Layer 7 of a small transformer language model trained on English Wikipedia (10 layers, counted from 0, width 96).
A neuron's activation on a vector x is SiLU(gate . x) times (in . x), where the dot is the dot product.

Input weights of the MLP neurons that the questions are about. A number n stands for (n - 128) times 0.0028.
n3 gate: 204, 101, 160, 153, 93, 153, 99, 166, 81, 97, 134, 111, 138, 160, 125, 121, 133, 145, 122, 123, 102, 150, 179, 94, 104, 141, 170, 100, 108, 122, 109, 137, 189, 156, 154, 124, 85, 115, 160, 77, 149, 146, 98, 124, 144, 181, 131, 90, 130, 74, 155, 171, 102, 137, 65, 107, 129, 136, 109, 175, 107, 165, 145, 119, 95, 157, 183, 112, 115, 126, 169, 95, 156, 92, 113, 103, 146, 85, 204, 105, 148, 153, 164, 167, 132, 133, 110, 163, 102, 155, 110, 141, 135, 162, 202, 168
n20 gate: 163, 104, 162, 122, 141, 189, 116, 154, 128, 170, 103, 118, 182, 111, 102, 129, 153, 147, 124, 89, 138, 136, 175, 118, 196, 144, 138, 116, 98, 128, 140, 130, 116, 148, 127, 95, 131, 123, 126, 135, 75, 111, 135, 112, 156, 122, 173, 104, 192, 94, 150, 151, 119, 49, 122, 161, 138, 142, 64, 87, 122, 112, 142, 147, 102, 103, 101, 156, 131, 157, 174, 148, 129, 131, 104, 133, 133, 69, 122, 53, 106, 74, 146, 98, 134, 156, 180, 123, 131, 97, 186, 173, 77, 142, 82, 130
n24 gate: 114, 117, 110, 57, 137, 97, 139, 150, 118, 159, 71, 108, 202, 147, 129, 131, 148, 111, 111, 88, 99, 216, 129, 152, 150, 95, 117, 110, 167, 134, 132, 101, 153, 125, 143, 138, 131, 188, 143, 91, 129, 81, 150, 175, 120, 169, 104, 108, 174, 107, 140, 107, 131, 74, 149, 143, 117, 123, 141, 139, 130, 43, 131, 143, 98, 78, 93, 117, 122, 162, 143, 142, 117, 135, 93, 85, 141, 133, 80, 70, 101, 126, 122, 164, 135, 142, 148, 165, 160, 73, 171, 133, 193, 142, 108, 105
n31 gate: 107, 131, 164, 131, 177, 123, 123, 103, 135, 131, 106, 116, 152, 124, 180, 71, 89, 111, 115, 31, 131, 104, 138, 130, 112, 139, 113, 125, 124, 147, 106, 134, 152, 126, 135, 153, 133, 165, 114, 96, 123, 110, 125, 128, 127, 157, 124, 105, 58, 125, 127, 92, 95, 127, 49, 111, 107, 124, 93, 110, 100, 115, 114, 114, 90, 130, 86, 133, 169, 181, 192, 100, 116, 76, 103, 158, 155, 155, 151, 146, 142, 102, 110, 166, 65, 171, 117, 133, 148, 121, 121, 118, 145, 102, 142, 95
n73 gate: 148, 126, 151, 147, 119, 130, 195, 96, 137, 91, 82, 149, 132, 133, 86, 163, 174, 86, 93, 118, 156, 140, 120, 175, 112, 118, 138, 152, 146, 126, 165, 144, 126, 135, 138, 121, 103, 111, 141, 137, 101, 154, 111, 125, 143, 97, 144, 174, 121, 136, 123, 164, 132, 177, 94, 186, 127, 110, 180, 97, 224, 112, 104, 62, 158, 146, 141, 133, 173, 87, 99, 185, 87, 108, 141, 125, 128, 127, 174, 161, 159, 132, 88, 147, 89, 113, 123, 187, 154, 93, 166, 88, 141, 135, 174, 92
n91 gate: 134, 137, 112, 98, 89, 143, 164, 52, 148, 147, 61, 135, 150, 172, 125, 148, 135, 119, 105, 139, 120, 151, 129, 140, 136, 172, 126, 123, 142, 177, 124, 81, 172, 158, 80, 151, 92, 81, 96, 134, 123, 150, 129, 126, 130, 113, 175, 162, 100, 156, 113, 72, 142, 171, 133, 134, 150, 106, 175, 111, 112, 114, 134, 96, 168, 116, 101, 133, 147, 148, 125, 164, 125, 118, 120, 146, 140, 131, 147, 125, 111, 71, 109, 116, 124, 103, 161, 122, 85, 124, 125, 75, 130, 63, 79, 139
n93 gate: 163, 141, 125, 146, 133, 152, 89, 119, 56, 87, 108, 158, 97, 135, 126, 111, 94, 141, 100, 152, 130, 131, 110, 150, 63, 137, 103, 101, 118, 141, 104, 118, 130, 143, 121, 135, 129, 102, 143, 125, 161, 118, 114, 180, 182, 178, 161, 138, 138, 176, 113, 121, 119, 111, 106, 122, 110, 165, 159, 131, 137, 113, 128, 121, 123, 122, 130, 197, 92, 117, 137, 118, 141, 112, 134, 168, 86, 131, 58, 161, 130, 173, 109, 132, 165, 144, 140, 94, 119, 137, 113, 126, 101, 96, 177, 125
n95 gate: 141, 150, 146, 139, 85, 119, 143, 131, 131, 177, 112, 137, 115, 166, 200, 142, 99, 139, 129, 158, 60, 111, 118, 127, 145, 141, 145, 161, 74, 120, 138, 95, 128, 121, 44, 126, 130, 113, 157, 115, 82, 157, 111, 151, 196, 145, 179, 169, 150, 114, 148, 135, 126, 143, 112, 121, 93, 140, 130, 152, 160, 128, 125, 142, 101, 105, 160, 90, 129, 166, 109, 145, 154, 152, 101, 105, 151, 182, 93, 91, 125, 107, 122, 137, 174, 155, 152, 117, 78, 120, 154, 86, 118, 119, 115, 73
n133 gate: 89, 131, 143, 136, 91, 160, 113, 99, 109, 176, 146, 153, 133, 93, 133, 140, 151, 169, 157, 162, 114, 86, 134, 151, 174, 178, 113, 121, 79, 154, 178, 75, 154, 97, 144, 73, 111, 100, 114, 137, 165, 135, 126, 117, 110, 107, 70, 122, 136, 170, 99, 110, 104, 195, 191, 133, 124, 105, 110, 115, 144, 70, 154, 87, 103, 149, 104, 165, 127, 127, 143, 116, 125, 109, 121, 199, 198, 117, 217, 111, 121, 134, 120, 115, 144, 111, 149, 122, 133, 124, 88, 107, 140, 145, 109, 120
n135 gate: 144, 143, 145, 128, 149, 124, 170, 91, 148, 118, 133, 157, 162, 112, 195, 144, 124, 130, 176, 124, 154, 117, 153, 162, 96, 102, 160, 115, 145, 142, 82, 141, 83, 152, 147, 122, 125, 137, 129, 75, 106, 92, 207, 89, 135, 177, 140, 90, 139, 107, 127, 110, 168, 56, 195, 99, 145, 123, 137, 121, 175, 115, 65, 53, 99, 83, 102, 145, 204, 147, 142, 141, 99, 132, 158, 52, 101, 179, 108, 95, 156, 114, 110, 148, 128, 152, 155, 173, 101, 110, 102, 87, 93, 183, 84, 116
n142 gate: 158, 117, 140, 129, 124, 172, 220, 159, 120, 111, 127, 149, 152, 168, 167, 145, 91, 125, 133, 188, 147, 92, 110, 125, 132, 84, 108, 86, 135, 117, 142, 98, 143, 191, 131, 97, 107, 113, 118, 169, 147, 110, 109, 135, 69, 111, 131, 150, 94, 119, 154, 126, 126, 126, 131, 133, 131, 100, 148, 135, 133, 101, 136, 119, 131, 141, 119, 91, 109, 113, 46, 155, 73, 131, 90, 156, 84, 134, 94, 151, 126, 81, 135, 104, 97, 176, 115, 131, 96, 131, 122, 125, 151, 94, 67, 99
n172 gate: 145, 91, 79, 105, 123, 102, 128, 169, 96, 178, 97, 119, 102, 98, 148, 103, 134, 170, 121, 108, 92, 100, 78, 105, 202, 106, 152, 115, 104, 105, 135, 143, 90, 162, 153, 100, 95, 133, 153, 128, 117, 144, 102, 149, 127, 155, 126, 53, 124, 111, 129, 100, 117, 88, 152, 128, 152, 168, 167, 117, 170, 162, 103, 149, 95, 129, 159, 125, 141, 131, 167, 108, 86, 116, 113, 94, 133, 117, 89, 153, 159, 107, 169, 164, 224, 139, 179, 141, 137, 136, 67, 133, 118, 130, 122, 74
n196 gate: 153, 80, 166, 98, 101, 151, 127, 174, 94, 159, 131, 110, 141, 129, 93, 54, 160, 92, 147, 85, 160, 128, 150, 74, 133, 85, 129, 84, 153, 133, 208, 161, 75, 157, 181, 88, 105, 178, 81, 113, 147, 130, 152, 148, 99, 129, 148, 153, 120, 128, 142, 129, 94, 107, 101, 125, 163, 195, 147, 97, 137, 113, 93, 188, 132, 117, 132, 133, 152, 118, 122, 63, 67, 128, 158, 152, 79, 163, 125, 84, 82, 121, 82, 174, 187, 140, 156, 148, 159, 71, 135, 77, 180, 200, 82, 75
n3 in: 122, 183, 147, 139, 99, 145, 223, 139, 128, 136, 99, 145, 121, 173, 165, 158, 165, 149, 145, 168, 167, 124, 119, 189, 166, 126, 117, 139, 129, 144, 152, 111, 144, 110, 125, 113, 131, 129, 181, 150, 113, 179, 102, 103, 119, 141, 137, 85, 126, 123, 166, 102, 127, 173, 160, 134, 122, 133, 143, 124, 142, 121, 141, 141, 120, 115, 74, 114, 142, 113, 126, 212, 153, 122, 116, 143, 84, 85, 120, 125, 108, 61, 118, 147, 79, 136, 166, 120, 148, 147, 146, 82, 138, 142, 115, 149
n20 in: 103, 89, 123, 138, 158, 144, 147, 168, 121, 169, 82, 130, 130, 101, 119, 147, 140, 101, 67, 147, 134, 139, 184, 129, 144, 166, 126, 157, 108, 117, 130, 142, 142, 130, 62, 108, 76, 111, 120, 121, 109, 120, 134, 129, 123, 82, 139, 119, 153, 97, 131, 154, 136, 103, 142, 154, 142, 108, 176, 127, 76, 176, 112, 134, 134, 113, 160, 132, 119, 159, 183, 127, 86, 146, 132, 166, 115, 130, 76, 112, 97, 122, 155, 126, 178, 151, 143, 161, 85, 149, 149, 115, 96, 173, 120, 167
n24 in: 114, 187, 80, 118, 120, 91, 136, 94, 125, 99, 139, 143, 171, 129, 122, 134, 137, 157, 156, 100, 83, 188, 135, 149, 117, 125, 117, 128, 198, 131, 92, 126, 109, 124, 126, 115, 135, 87, 94, 109, 114, 103, 97, 112, 126, 97, 121, 141, 95, 128, 69, 82, 137, 81, 122, 146, 126, 164, 146, 120, 93, 192, 122, 112, 162, 91, 88, 119, 138, 133, 103, 170, 102, 100, 112, 122, 133, 143, 138, 152, 85, 98, 140, 149, 143, 141, 130, 69, 126, 132, 111, 132, 71, 176, 94, 124
n31 in: 107, 142, 120, 81, 120, 161, 152, 135, 153, 108, 134, 194, 122, 72, 128, 106, 182, 125, 148, 126, 169, 170, 144, 141, 110, 143, 43, 137, 138, 166, 142, 142, 106, 118, 119, 82, 132, 141, 114, 112, 117, 166, 139, 147, 135, 141, 140, 95, 154, 130, 171, 130, 142, 80, 131, 110, 90, 101, 111, 205, 152, 159, 124, 96, 127, 130, 115, 94, 126, 124, 149, 141, 88, 161, 128, 142, 124, 171, 101, 108, 105, 101, 143, 100, 147, 103, 138, 131, 102, 157, 169, 186, 121, 90, 100, 143
n73 in: 106, 104, 104, 143, 81, 101, 153, 122, 115, 144, 89, 109, 171, 179, 117, 172, 150, 111, 176, 128, 148, 157, 136, 175, 131, 113, 176, 83, 125, 112, 147, 114, 115, 91, 139, 161, 142, 119, 112, 116, 114, 68, 105, 158, 141, 82, 128, 98, 81, 101, 132, 177, 146, 172, 112, 122, 110, 134, 107, 149, 160, 154, 76, 136, 108, 185, 123, 119, 160, 188, 123, 121, 124, 107, 143, 128, 123, 112, 131, 117, 125, 133, 140, 155, 152, 127, 166, 126, 111, 150, 110, 115, 128, 138, 124, 133
n91 in: 122, 129, 87, 184, 119, 151, 177, 151, 134, 117, 104, 115, 100, 189, 89, 133, 137, 122, 156, 117, 74, 154, 103, 69, 159, 140, 87, 166, 83, 104, 111, 153, 115, 163, 128, 181, 111, 97, 108, 150, 110, 87, 114, 81, 127, 94, 23, 126, 74, 118, 205, 123, 94, 78, 147, 132, 156, 95, 145, 96, 126, 126, 127, 144, 121, 140, 98, 143, 125, 164, 126, 86, 185, 145, 126, 142, 142, 136, 163, 112, 92, 120, 157, 107, 108, 97, 99, 82, 122, 165, 89, 113, 149, 169, 119, 123
n93 in: 96, 149, 93, 108, 115, 102, 133, 169, 165, 159, 144, 106, 109, 133, 141, 144, 123, 130, 120, 107, 89, 84, 146, 163, 161, 151, 156, 143, 146, 89, 137, 190, 126, 147, 110, 162, 87, 91, 182, 155, 135, 149, 116, 172, 133, 103, 162, 115, 114, 104, 95, 169, 129, 126, 151, 97, 115, 68, 107, 123, 171, 146, 138, 160, 150, 134, 145, 118, 148, 106, 125, 141, 140, 166, 104, 106, 146, 78, 121, 142, 120, 123, 156, 99, 83, 117, 111, 147, 85, 114, 137, 105, 105, 143, 80, 112
n95 in: 147, 83, 61, 78, 88, 90, 95, 90, 125, 124, 94, 129, 136, 123, 122, 181, 122, 133, 111, 106, 140, 148, 129, 138, 176, 158, 175, 150, 153, 130, 84, 149, 158, 167, 111, 86, 88, 102, 109, 129, 109, 105, 155, 131, 101, 133, 164, 154, 109, 131, 131, 68, 141, 88, 101, 145, 134, 141, 125, 125, 77, 127, 133, 80, 141, 99, 137, 131, 141, 92, 150, 169, 138, 98, 149, 146, 121, 157, 80, 143, 158, 125, 103, 153, 157, 78, 131, 165, 131, 92, 125, 91, 95, 184, 107, 125
n133 in: 116, 100, 132, 118, 107, 129, 138, 108, 251, 132, 82, 108, 116, 107, 110, 142, 132, 67, 174, 164, 179, 126, 154, 135, 111, 181, 163, 132, 174, 149, 161, 142, 130, 147, 145, 154, 157, 130, 103, 99, 101, 119, 169, 144, 116, 137, 88, 150, 117, 174, 168, 159, 113, 102, 102, 132, 134, 139, 112, 84, 141, 128, 100, 110, 137, 103, 125, 121, 166, 155, 149, 135, 134, 105, 46, 120, 144, 140, 161, 139, 170, 126, 139, 95, 128, 149, 105, 124, 152, 174, 143, 93, 105, 159, 136, 131
n135 in: 123, 101, 192, 157, 118, 133, 132, 64, 154, 107, 172, 165, 124, 111, 149, 84, 94, 163, 147, 96, 94, 98, 117, 109, 76, 113, 115, 119, 127, 115, 179, 155, 139, 160, 103, 114, 148, 159, 130, 70, 123, 146, 173, 131, 156, 130, 162, 133, 168, 130, 111, 113, 126, 160, 103, 138, 122, 126, 51, 123, 124, 102, 139, 127, 115, 169, 133, 82, 48, 176, 138, 102, 138, 145, 172, 118, 116, 129, 155, 194, 133, 136, 136, 141, 124, 129, 129, 76, 173, 129, 197, 111, 98, 97, 128, 114
n142 in: 104, 174, 148, 172, 116, 111, 126, 126, 141, 138, 120, 154, 69, 155, 171, 112, 116, 137, 122, 132, 106, 89, 108, 185, 128, 144, 57, 111, 127, 130, 175, 150, 99, 164, 143, 145, 146, 99, 165, 138, 139, 142, 94, 99, 140, 124, 150, 158, 92, 178, 89, 153, 173, 130, 141, 103, 118, 117, 142, 156, 146, 123, 103, 125, 135, 147, 108, 110, 85, 129, 153, 97, 45, 101, 138, 106, 86, 135, 152, 163, 113, 150, 110, 107, 125, 124, 124, 175, 128, 105, 114, 104, 121, 100, 102, 97
n172 in: 88, 141, 153, 98, 104, 90, 155, 143, 131, 148, 97, 134, 168, 99, 99, 111, 143, 140, 94, 130, 131, 133, 161, 159, 128, 164, 173, 119, 117, 114, 165, 182, 105, 94, 111, 136, 129, 136, 117, 104, 74, 117, 166, 140, 120, 135, 134, 165, 121, 92, 146, 58, 208, 128, 140, 139, 120, 136, 185, 188, 143, 128, 135, 75, 121, 99, 88, 99, 121, 103, 134, 181, 161, 165, 98, 200, 143, 132, 104, 110, 92, 142, 113, 125, 87, 116, 102, 136, 165, 139, 148, 117, 133, 104, 79, 122
n196 in: 117, 120, 117, 151, 157, 155, 90, 137, 144, 121, 176, 147, 174, 91, 147, 156, 151, 124, 160, 111, 135, 127, 139, 145, 56, 174, 182, 110, 153, 87, 124, 67, 158, 146, 128, 69, 194, 175, 83, 114, 113, 115, 189, 169, 106, 111, 134, 137, 116, 127, 124, 141, 98, 135, 155, 90, 98, 120, 144, 116, 146, 148, 158, 105, 126, 123, 135, 189, 98, 37, 127, 96, 139, 164, 157, 121, 97, 159, 111, 146, 128, 118, 148, 131, 144, 133, 150, 130, 141, 159, 81, 133, 115, 148, 151, 89

Each question shows a token from some text and the vector x that enters the MLP there. A number n stands for (n - 128) times 0.038.

"ne": 123, 108, 110, 106, 146, 121, 95, 113, 148, 175, 150, 94, 134, 107, 159, 153, 144, 141, 162, 78, 127, 84, 130, 115, 148, 153, 112, 93, 110, 151, 127, 147, 118, 108, 139, 109, 127, 156, 160, 86, 149, 136, 153, 131, 156, 153, 118, 90, 99, 139, 159, 126, 129, 115, 132, 128, 93, 123, 120, 105, 153, 167, 157, 150, 151, 124, 126, 124, 150, 104, 130, 206, 109, 108, 143, 137, 118, 145, 102, 162, 115, 124, 133, 120, 104, 108, 151, 113, 187, 142, 113, 129, 166, 88, 128, 138
The three highest activations, in order: n31, n172, n91

" July": 131, 130, 149, 118, 157, 125, 107, 131, 113, 191, 121, 111, 158, 88, 149, 146, 144, 102, 149, 98, 106, 112, 131, 135, 141, 111, 161, 156, 126, 120, 130, 121, 142, 138, 156, 126, 122, 181, 135, 148, 143, 161, 171, 119, 148, 152, 87, 154, 151, 181, 115, 132, 168, 89, 101, 107, 117, 148, 114, 118, 94, 165, 116, 133, 133, 94, 93, 85, 129, 109, 157, 170, 145, 125, 160, 83, 88, 82, 91, 145, 127, 134, 87, 119, 111, 94, 135, 141, 141, 148, 131, 110, 108, 110, 160, 147
The most active neuron and its activation: n91, at about 0.38

"aj": 83, 88, 114, 153, 98, 126, 146, 111, 113, 98, 182, 122, 147, 123, 142, 173, 126, 134, 113, 120, 112, 94, 128, 121, 122, 136, 130, 140, 173, 170, 138, 128, 148, 101, 79, 134, 63, 153, 127, 110, 175, 149, 139, 130, 158, 150, 89, 169, 136, 159, 121, 143, 97, 121, 111, 131, 97, 127, 73, 116, 108, 163, 127, 83, 119, 100, 141, 113, 141, 140, 103, 149, 113, 102, 160, 99, 112, 124, 95, 121, 114, 68, 129, 109, 138, 134, 141, 117, 154, 82, 93, 143, 98, 125, 121, 113
The three highest activations, in order: n95, n135, n172

" |": 140, 161, 140, 103, 121, 102, 123, 115, 122, 149, 117, 109, 122, 117, 122, 142, 123, 107, 160, 165, 125, 114, 135, 123, 79, 127, 139, 136, 133, 137, 121, 113, 101, 162, 132, 158, 98, 130, 134, 123, 156, 140, 167, 99, 153, 144, 112, 161, 135, 125, 170, 132, 102, 134, 125, 126, 111, 109, 92, 123, 142, 142, 142, 124, 124, 116, 152, 96, 119, 115, 153, 236, 143, 115, 169, 92, 111, 143, 100, 136, 108, 125, 128, 129, 124, 137, 139, 123, 112, 137, 148, 146, 146, 114, 139, 123
The neuron with the highest activation: n135

" S": 89, 155, 96, 99, 122, 166, 113, 122, 136, 180, 135, 112, 90, 102, 128, 126, 147, 120, 123, 109, 84, 92, 134, 157, 145, 124, 126, 145, 117, 129, 145, 111, 150, 112, 112, 147, 69, 162, 148, 142, 111, 147, 126, 137, 132, 102, 119, 127, 158, 122, 174, 102, 140, 111, 105, 179, 137, 147, 113, 113, 142, 163, 114, 107, 140, 83, 119, 122, 135, 104, 153, 101, 129, 163, 149, 128, 91, 119, 48, 117, 136, 90, 146, 146, 111, 156, 141, 123, 159, 114, 68, 121, 120, 149, 136, 97
The three highest activations, in order: n172, n20, n95

"al": 95, 145, 140, 124, 127, 96, 107, 125, 116, 162, 163, 113, 141, 142, 147, 161, 159, 153, 144, 119, 156, 106, 149, 89, 142, 154, 156, 154, 133, 122, 111, 107, 109, 120, 93, 107, 69, 143, 144, 129, 122, 149, 160, 105, 146, 135, 84, 121, 128, 173, 135, 132, 92, 107, 100, 100, 71, 127, 132, 116, 115, 157, 148, 135, 132, 93, 116, 167, 126, 96, 93, 177, 146, 112, 143, 105, 130, 134, 88, 116, 118, 132, 115, 95, 105, 162, 118, 132, 179, 127, 72, 135, 170, 122, 126, 103
The most active neuron and its activation: n73, at about 0.27

" the": 102, 145, 141, 128, 111, 125, 131, 105, 110, 112, 118, 95, 152, 129, 98, 131, 100, 111, 106, 136, 149, 131, 125, 132, 112, 125, 140, 128, 134, 129, 97, 105, 134, 111, 131, 114, 113, 169, 144, 109, 114, 134, 133, 139, 159, 91, 127, 144, 134, 121, 144, 143, 164, 102, 115, 143, 96, 140, 98, 124, 146, 111, 128, 111, 132, 120, 112, 164, 118, 93, 137, 236, 111, 127, 148, 131, 112, 96, 121, 108, 92, 133, 141, 140, 117, 121, 85, 98, 139, 136, 156, 97, 134, 105, 126, 117
The most active neuron and its activation: n24, at about 0.36

" le": 107, 154, 116, 111, 146, 125, 143, 105, 146, 241, 158, 97, 121, 133, 131, 184, 124, 139, 140, 102, 73, 77, 136, 162, 141, 142, 121, 107, 123, 130, 137, 147, 147, 101, 133, 131, 103, 155, 148, 106, 86, 109, 125, 179, 172, 121, 124, 108, 139, 124, 153, 136, 88, 129, 89, 159, 124, 95, 112, 104, 133, 140, 119, 121, 178, 114, 114, 111, 154, 129, 135, 165, 87, 104, 152, 113, 90, 132, 93, 149, 115, 122, 122, 123, 96, 135, 123, 139, 164, 167, 149, 107, 118, 130, 133, 102
The neuron with the highest activation: n73

"1": 130, 145, 137, 125, 139, 133, 137, 150, 113, 178, 170, 116, 127, 110, 124, 119, 153, 119, 117, 126, 105, 80, 112, 97, 154, 128, 154, 133, 136, 127, 96, 110, 131, 154, 116, 155, 86, 141, 131, 130, 147, 121, 105, 93, 201, 108, 156, 136, 117, 115, 125, 170, 145, 123, 113, 100, 161, 109, 99, 122, 118, 68, 90, 156, 169, 84, 120, 94, 89, 105, 155, 178, 127, 118, 162, 109, 126, 138, 81, 124, 136, 156, 105, 147, 126, 109, 133, 127, 120, 155, 155, 164, 139, 101, 146, 141
The neuron with the highest activation: n133

"to": 82, 100, 134, 148, 148, 187, 128, 135, 162, 168, 147, 70, 154, 133, 124, 160, 164, 129, 166, 123, 107, 89, 114, 160, 145, 123, 150, 71, 122, 184, 115, 142, 104, 120, 139, 111, 141, 180, 123, 76, 137, 127, 142, 127, 130, 117, 147, 148, 122, 105, 192, 164, 139, 137, 137, 130, 111, 115, 120, 77, 118, 148, 99, 118, 174, 122, 145, 124, 129, 109, 141, 141, 98, 113, 124, 130, 131, 164, 92, 158, 122, 105, 122, 125, 122, 135, 92, 69, 198, 118, 120, 137, 131, 117, 144, 125
The most active neuron and its activation: n196, at about 1.1

" Fred": 179, 132, 94, 103, 139, 124, 122, 92, 129, 167, 137, 102, 120, 116, 136, 177, 138, 132, 119, 87, 75, 47, 113, 203, 96, 150, 122, 117, 163, 163, 76, 114, 138, 109, 87, 104, 97, 145, 136, 103, 144, 178, 152, 160, 198, 100, 123, 122, 133, 136, 122, 159, 132, 102, 131, 146, 124, 105, 143, 103, 124, 127, 94, 134, 151, 136, 111, 124, 136, 120, 134, 157, 95, 115, 123, 132, 135, 111, 84, 127, 114, 106, 125, 128, 136, 135, 114, 119, 151, 129, 113, 117, 129, 114, 134, 153
The neuron with the highest activation: n93

" make": 117, 155, 96, 129, 129, 138, 138, 130, 132, 117, 154, 106, 145, 118, 124, 148, 74, 137, 113, 158, 162, 108, 113, 117, 140, 133, 175, 129, 143, 183, 77, 101, 150, 130, 146, 110, 98, 135, 147, 115, 120, 153, 75, 129, 158, 95, 117, 117, 137, 157, 151, 137, 134, 119, 169, 146, 116, 151, 121, 106, 149, 121, 119, 119, 141, 141, 107, 120, 117, 122, 116, 195, 102, 106, 111, 109, 95, 64, 141, 132, 128, 98, 141, 148, 126, 88, 160, 135, 118, 177, 129, 129, 91, 147, 185, 146
The most active neuron and its activation: n3, at about 0.7

" He": 101, 106, 147, 106, 165, 135, 143, 148, 123, 122, 90, 153, 134, 117, 105, 157, 148, 114, 141, 134, 126, 106, 102, 132, 119, 100, 95, 87, 146, 116, 170, 94, 127, 142, 133, 115, 89, 156, 140, 130, 104, 148, 135, 120, 144, 85, 98, 86, 115, 149, 131, 153, 103, 119, 91, 88, 129, 94, 133, 80, 115, 129, 106, 152, 121, 165, 153, 133, 148, 119, 143, 197, 136, 125, 147, 151, 124, 145, 122, 129, 138, 104, 161, 143, 113, 111, 155, 113, 130, 118, 169, 113, 137, 106, 204, 135
The most active neuron and its activation: n73, at about 1

" Ian": 115, 152, 97, 94, 146, 113, 95, 131, 156, 177, 122, 59, 138, 110, 107, 141, 134, 138, 171, 108, 100, 88, 88, 165, 111, 160, 120, 127, 139, 163, 112, 130, 125, 117, 105, 105, 105, 133, 159, 114, 143, 140, 156, 140, 135, 127, 100, 146, 104, 140, 157, 142, 152, 114, 143, 125, 120, 98, 108, 114, 131, 156, 93, 150, 166, 136, 117, 127, 149, 95, 137, 164, 95, 140, 119, 173, 132, 114, 63, 153, 99, 116, 146, 151, 131, 108, 149, 100, 176, 122, 107, 100, 195, 105, 154, 143
The three highest activations, in order: n172, n135, n24

"se": 111, 101, 135, 136, 148, 168, 144, 111, 130, 171, 161, 134, 140, 131, 140, 139, 106, 184, 142, 126, 119, 133, 114, 66, 116, 111, 144, 87, 160, 131, 142, 84, 164, 142, 127, 134, 113, 138, 152, 132, 139, 157, 103, 130, 163, 115, 95, 106, 85, 155, 146, 102, 94, 95, 105, 147, 91, 137, 116, 86, 128, 172, 140, 140, 169, 75, 147, 157, 134, 123, 96, 183, 97, 107, 146, 134, 101, 87, 130, 127, 107, 105, 130, 151, 116, 136, 173, 124, 103, 131, 140, 167, 147, 115, 157, 121
The neuron with the highest activation: n3

" sons": 133, 124, 112, 147, 118, 168, 135, 118, 115, 146, 180, 132, 109, 124, 161, 145, 142, 111, 149, 107, 106, 95, 74, 115, 114, 136, 141, 116, 130, 159, 138, 116, 150, 126, 120, 108, 129, 139, 158, 122, 159, 126, 75, 122, 125, 101, 91, 97, 137, 131, 167, 150, 137, 80, 129, 132, 62, 143, 115, 103, 161, 103, 164, 136, 153, 153, 124, 151, 121, 81, 123, 191, 104, 98, 166, 126, 115, 106, 113, 173, 137, 97, 104, 96, 116, 104, 140, 110, 122, 103, 137, 112, 168, 114, 159, 117
The neuron with the highest activation: n142

" B": 113, 167, 106, 161, 129, 121, 138, 125, 108, 194, 146, 101, 82, 114, 156, 128, 156, 115, 102, 139, 122, 68, 139, 124, 130, 126, 130, 130, 128, 126, 114, 119, 142, 97, 117, 114, 87, 143, 134, 109, 136, 156, 84, 149, 172, 99, 139, 127, 148, 122, 103, 135, 147, 113, 119, 119, 104, 160, 102, 114, 143, 150, 142, 139, 174, 133, 146, 133, 114, 130, 175, 146, 148, 147, 138, 125, 100, 114, 26, 117, 119, 126, 145, 160, 129, 167, 112, 104, 156, 130, 72, 129, 121, 129, 138, 118
The neuron with the highest activation: n93

"-": 132, 146, 130, 121, 138, 127, 162, 101, 129, 142, 167, 132, 141, 130, 126, 127, 120, 103, 131, 125, 129, 88, 115, 134, 122, 117, 160, 102, 123, 157, 130, 99, 97, 190, 130, 149, 111, 136, 129, 122, 107, 125, 127, 100, 128, 118, 110, 114, 140, 148, 156, 150, 138, 136, 133, 104, 131, 101, 94, 134, 120, 97, 95, 141, 165, 136, 128, 109, 113, 133, 165, 230, 112, 136, 157, 100, 131, 125, 126, 94, 108, 130, 151, 100, 126, 139, 121, 138, 103, 119, 153, 128, 173, 145, 160, 144
The most active neuron and its activation: n135, at about 0.3

"ing": 131, 111, 138, 93, 154, 167, 146, 105, 125, 161, 182, 163, 126, 115, 149, 150, 124, 157, 111, 124, 131, 131, 112, 114, 129, 137, 120, 150, 168, 172, 91, 90, 129, 119, 123, 85, 95, 144, 116, 114, 159, 147, 91, 133, 135, 119, 119, 98, 121, 160, 136, 115, 115, 112, 110, 146, 81, 108, 114, 96, 118, 128, 143, 145, 147, 115, 98, 142, 100, 118, 93, 213, 127, 108, 130, 124, 101, 108, 117, 132, 137, 94, 132, 131, 129, 123, 156, 121, 80, 157, 119, 151, 118, 141, 146, 111
The neuron with the highest activation: n73

" in": 164, 118, 135, 135, 128, 160, 122, 121, 133, 201, 156, 95, 119, 108, 117, 141, 80, 84, 144, 134, 116, 91, 94, 136, 126, 106, 123, 146, 130, 131, 75, 128, 120, 133, 113, 117, 95, 144, 149, 95, 135, 171, 118, 149, 175, 115, 120, 122, 111, 142, 162, 149, 172, 106, 155, 96, 129, 159, 86, 120, 174, 127, 96, 117, 121, 160, 116, 136, 136, 115, 127, 204, 133, 140, 131, 111, 113, 129, 148, 139, 137, 146, 141, 122, 114, 125, 106, 99, 115, 153, 141, 98, 122, 118, 152, 134
The neuron with the highest activation: n135

" to": 123, 115, 127, 119, 97, 118, 108, 143, 134, 121, 121, 107, 126, 114, 127, 141, 149, 145, 128, 142, 135, 106, 105, 136, 126, 120, 149, 150, 132, 149, 101, 103, 147, 140, 154, 125, 79, 130, 138, 114, 133, 146, 69, 143, 114, 110, 156, 100, 107, 166, 159, 170, 103, 94, 163, 143, 106, 130, 149, 120, 151, 111, 60, 136, 127, 145, 111, 89, 115, 85, 129, 213, 149, 135, 115, 108, 101, 115, 155, 154, 121, 103, 104, 156, 117, 143, 110, 141, 130, 148, 143, 132, 101, 118, 184, 136
The two highest activations, in order: n3, n73

"L": 59, 138, 127, 142, 98, 102, 125, 138, 118, 170, 114, 114, 143, 96, 68, 139, 141, 133, 126, 101, 134, 102, 164, 150, 121, 177, 119, 131, 106, 131, 127, 136, 143, 129, 117, 127, 86, 137, 149, 112, 113, 159, 124, 121, 138, 104, 102, 126, 160, 126, 186, 106, 137, 164, 117, 86, 118, 181, 132, 97, 110, 124, 85, 123, 139, 105, 143, 116, 129, 96, 135, 102, 69, 119, 158, 141, 145, 99, 86, 105, 100, 129, 151, 149, 146, 122, 139, 102, 210, 130, 111, 140, 146, 91, 149, 136
The three highest activations, in order: n172, n20, n196

"an": 104, 151, 140, 123, 127, 98, 114, 129, 133, 132, 161, 103, 132, 108, 128, 165, 139, 121, 143, 112, 145, 87, 140, 106, 134, 157, 138, 149, 139, 137, 111, 125, 135, 147, 100, 122, 108, 144, 167, 103, 156, 144, 163, 97, 107, 141, 109, 125, 130, 149, 164, 142, 105, 151, 126, 137, 48, 132, 74, 113, 139, 175, 147, 161, 120, 140, 153, 103, 163, 121, 136, 195, 119, 132, 140, 156, 136, 135, 78, 144, 116, 145, 147, 129, 109, 116, 139, 110, 177, 127, 86, 123, 172, 131, 129, 129
The neuron with the highest activation: n142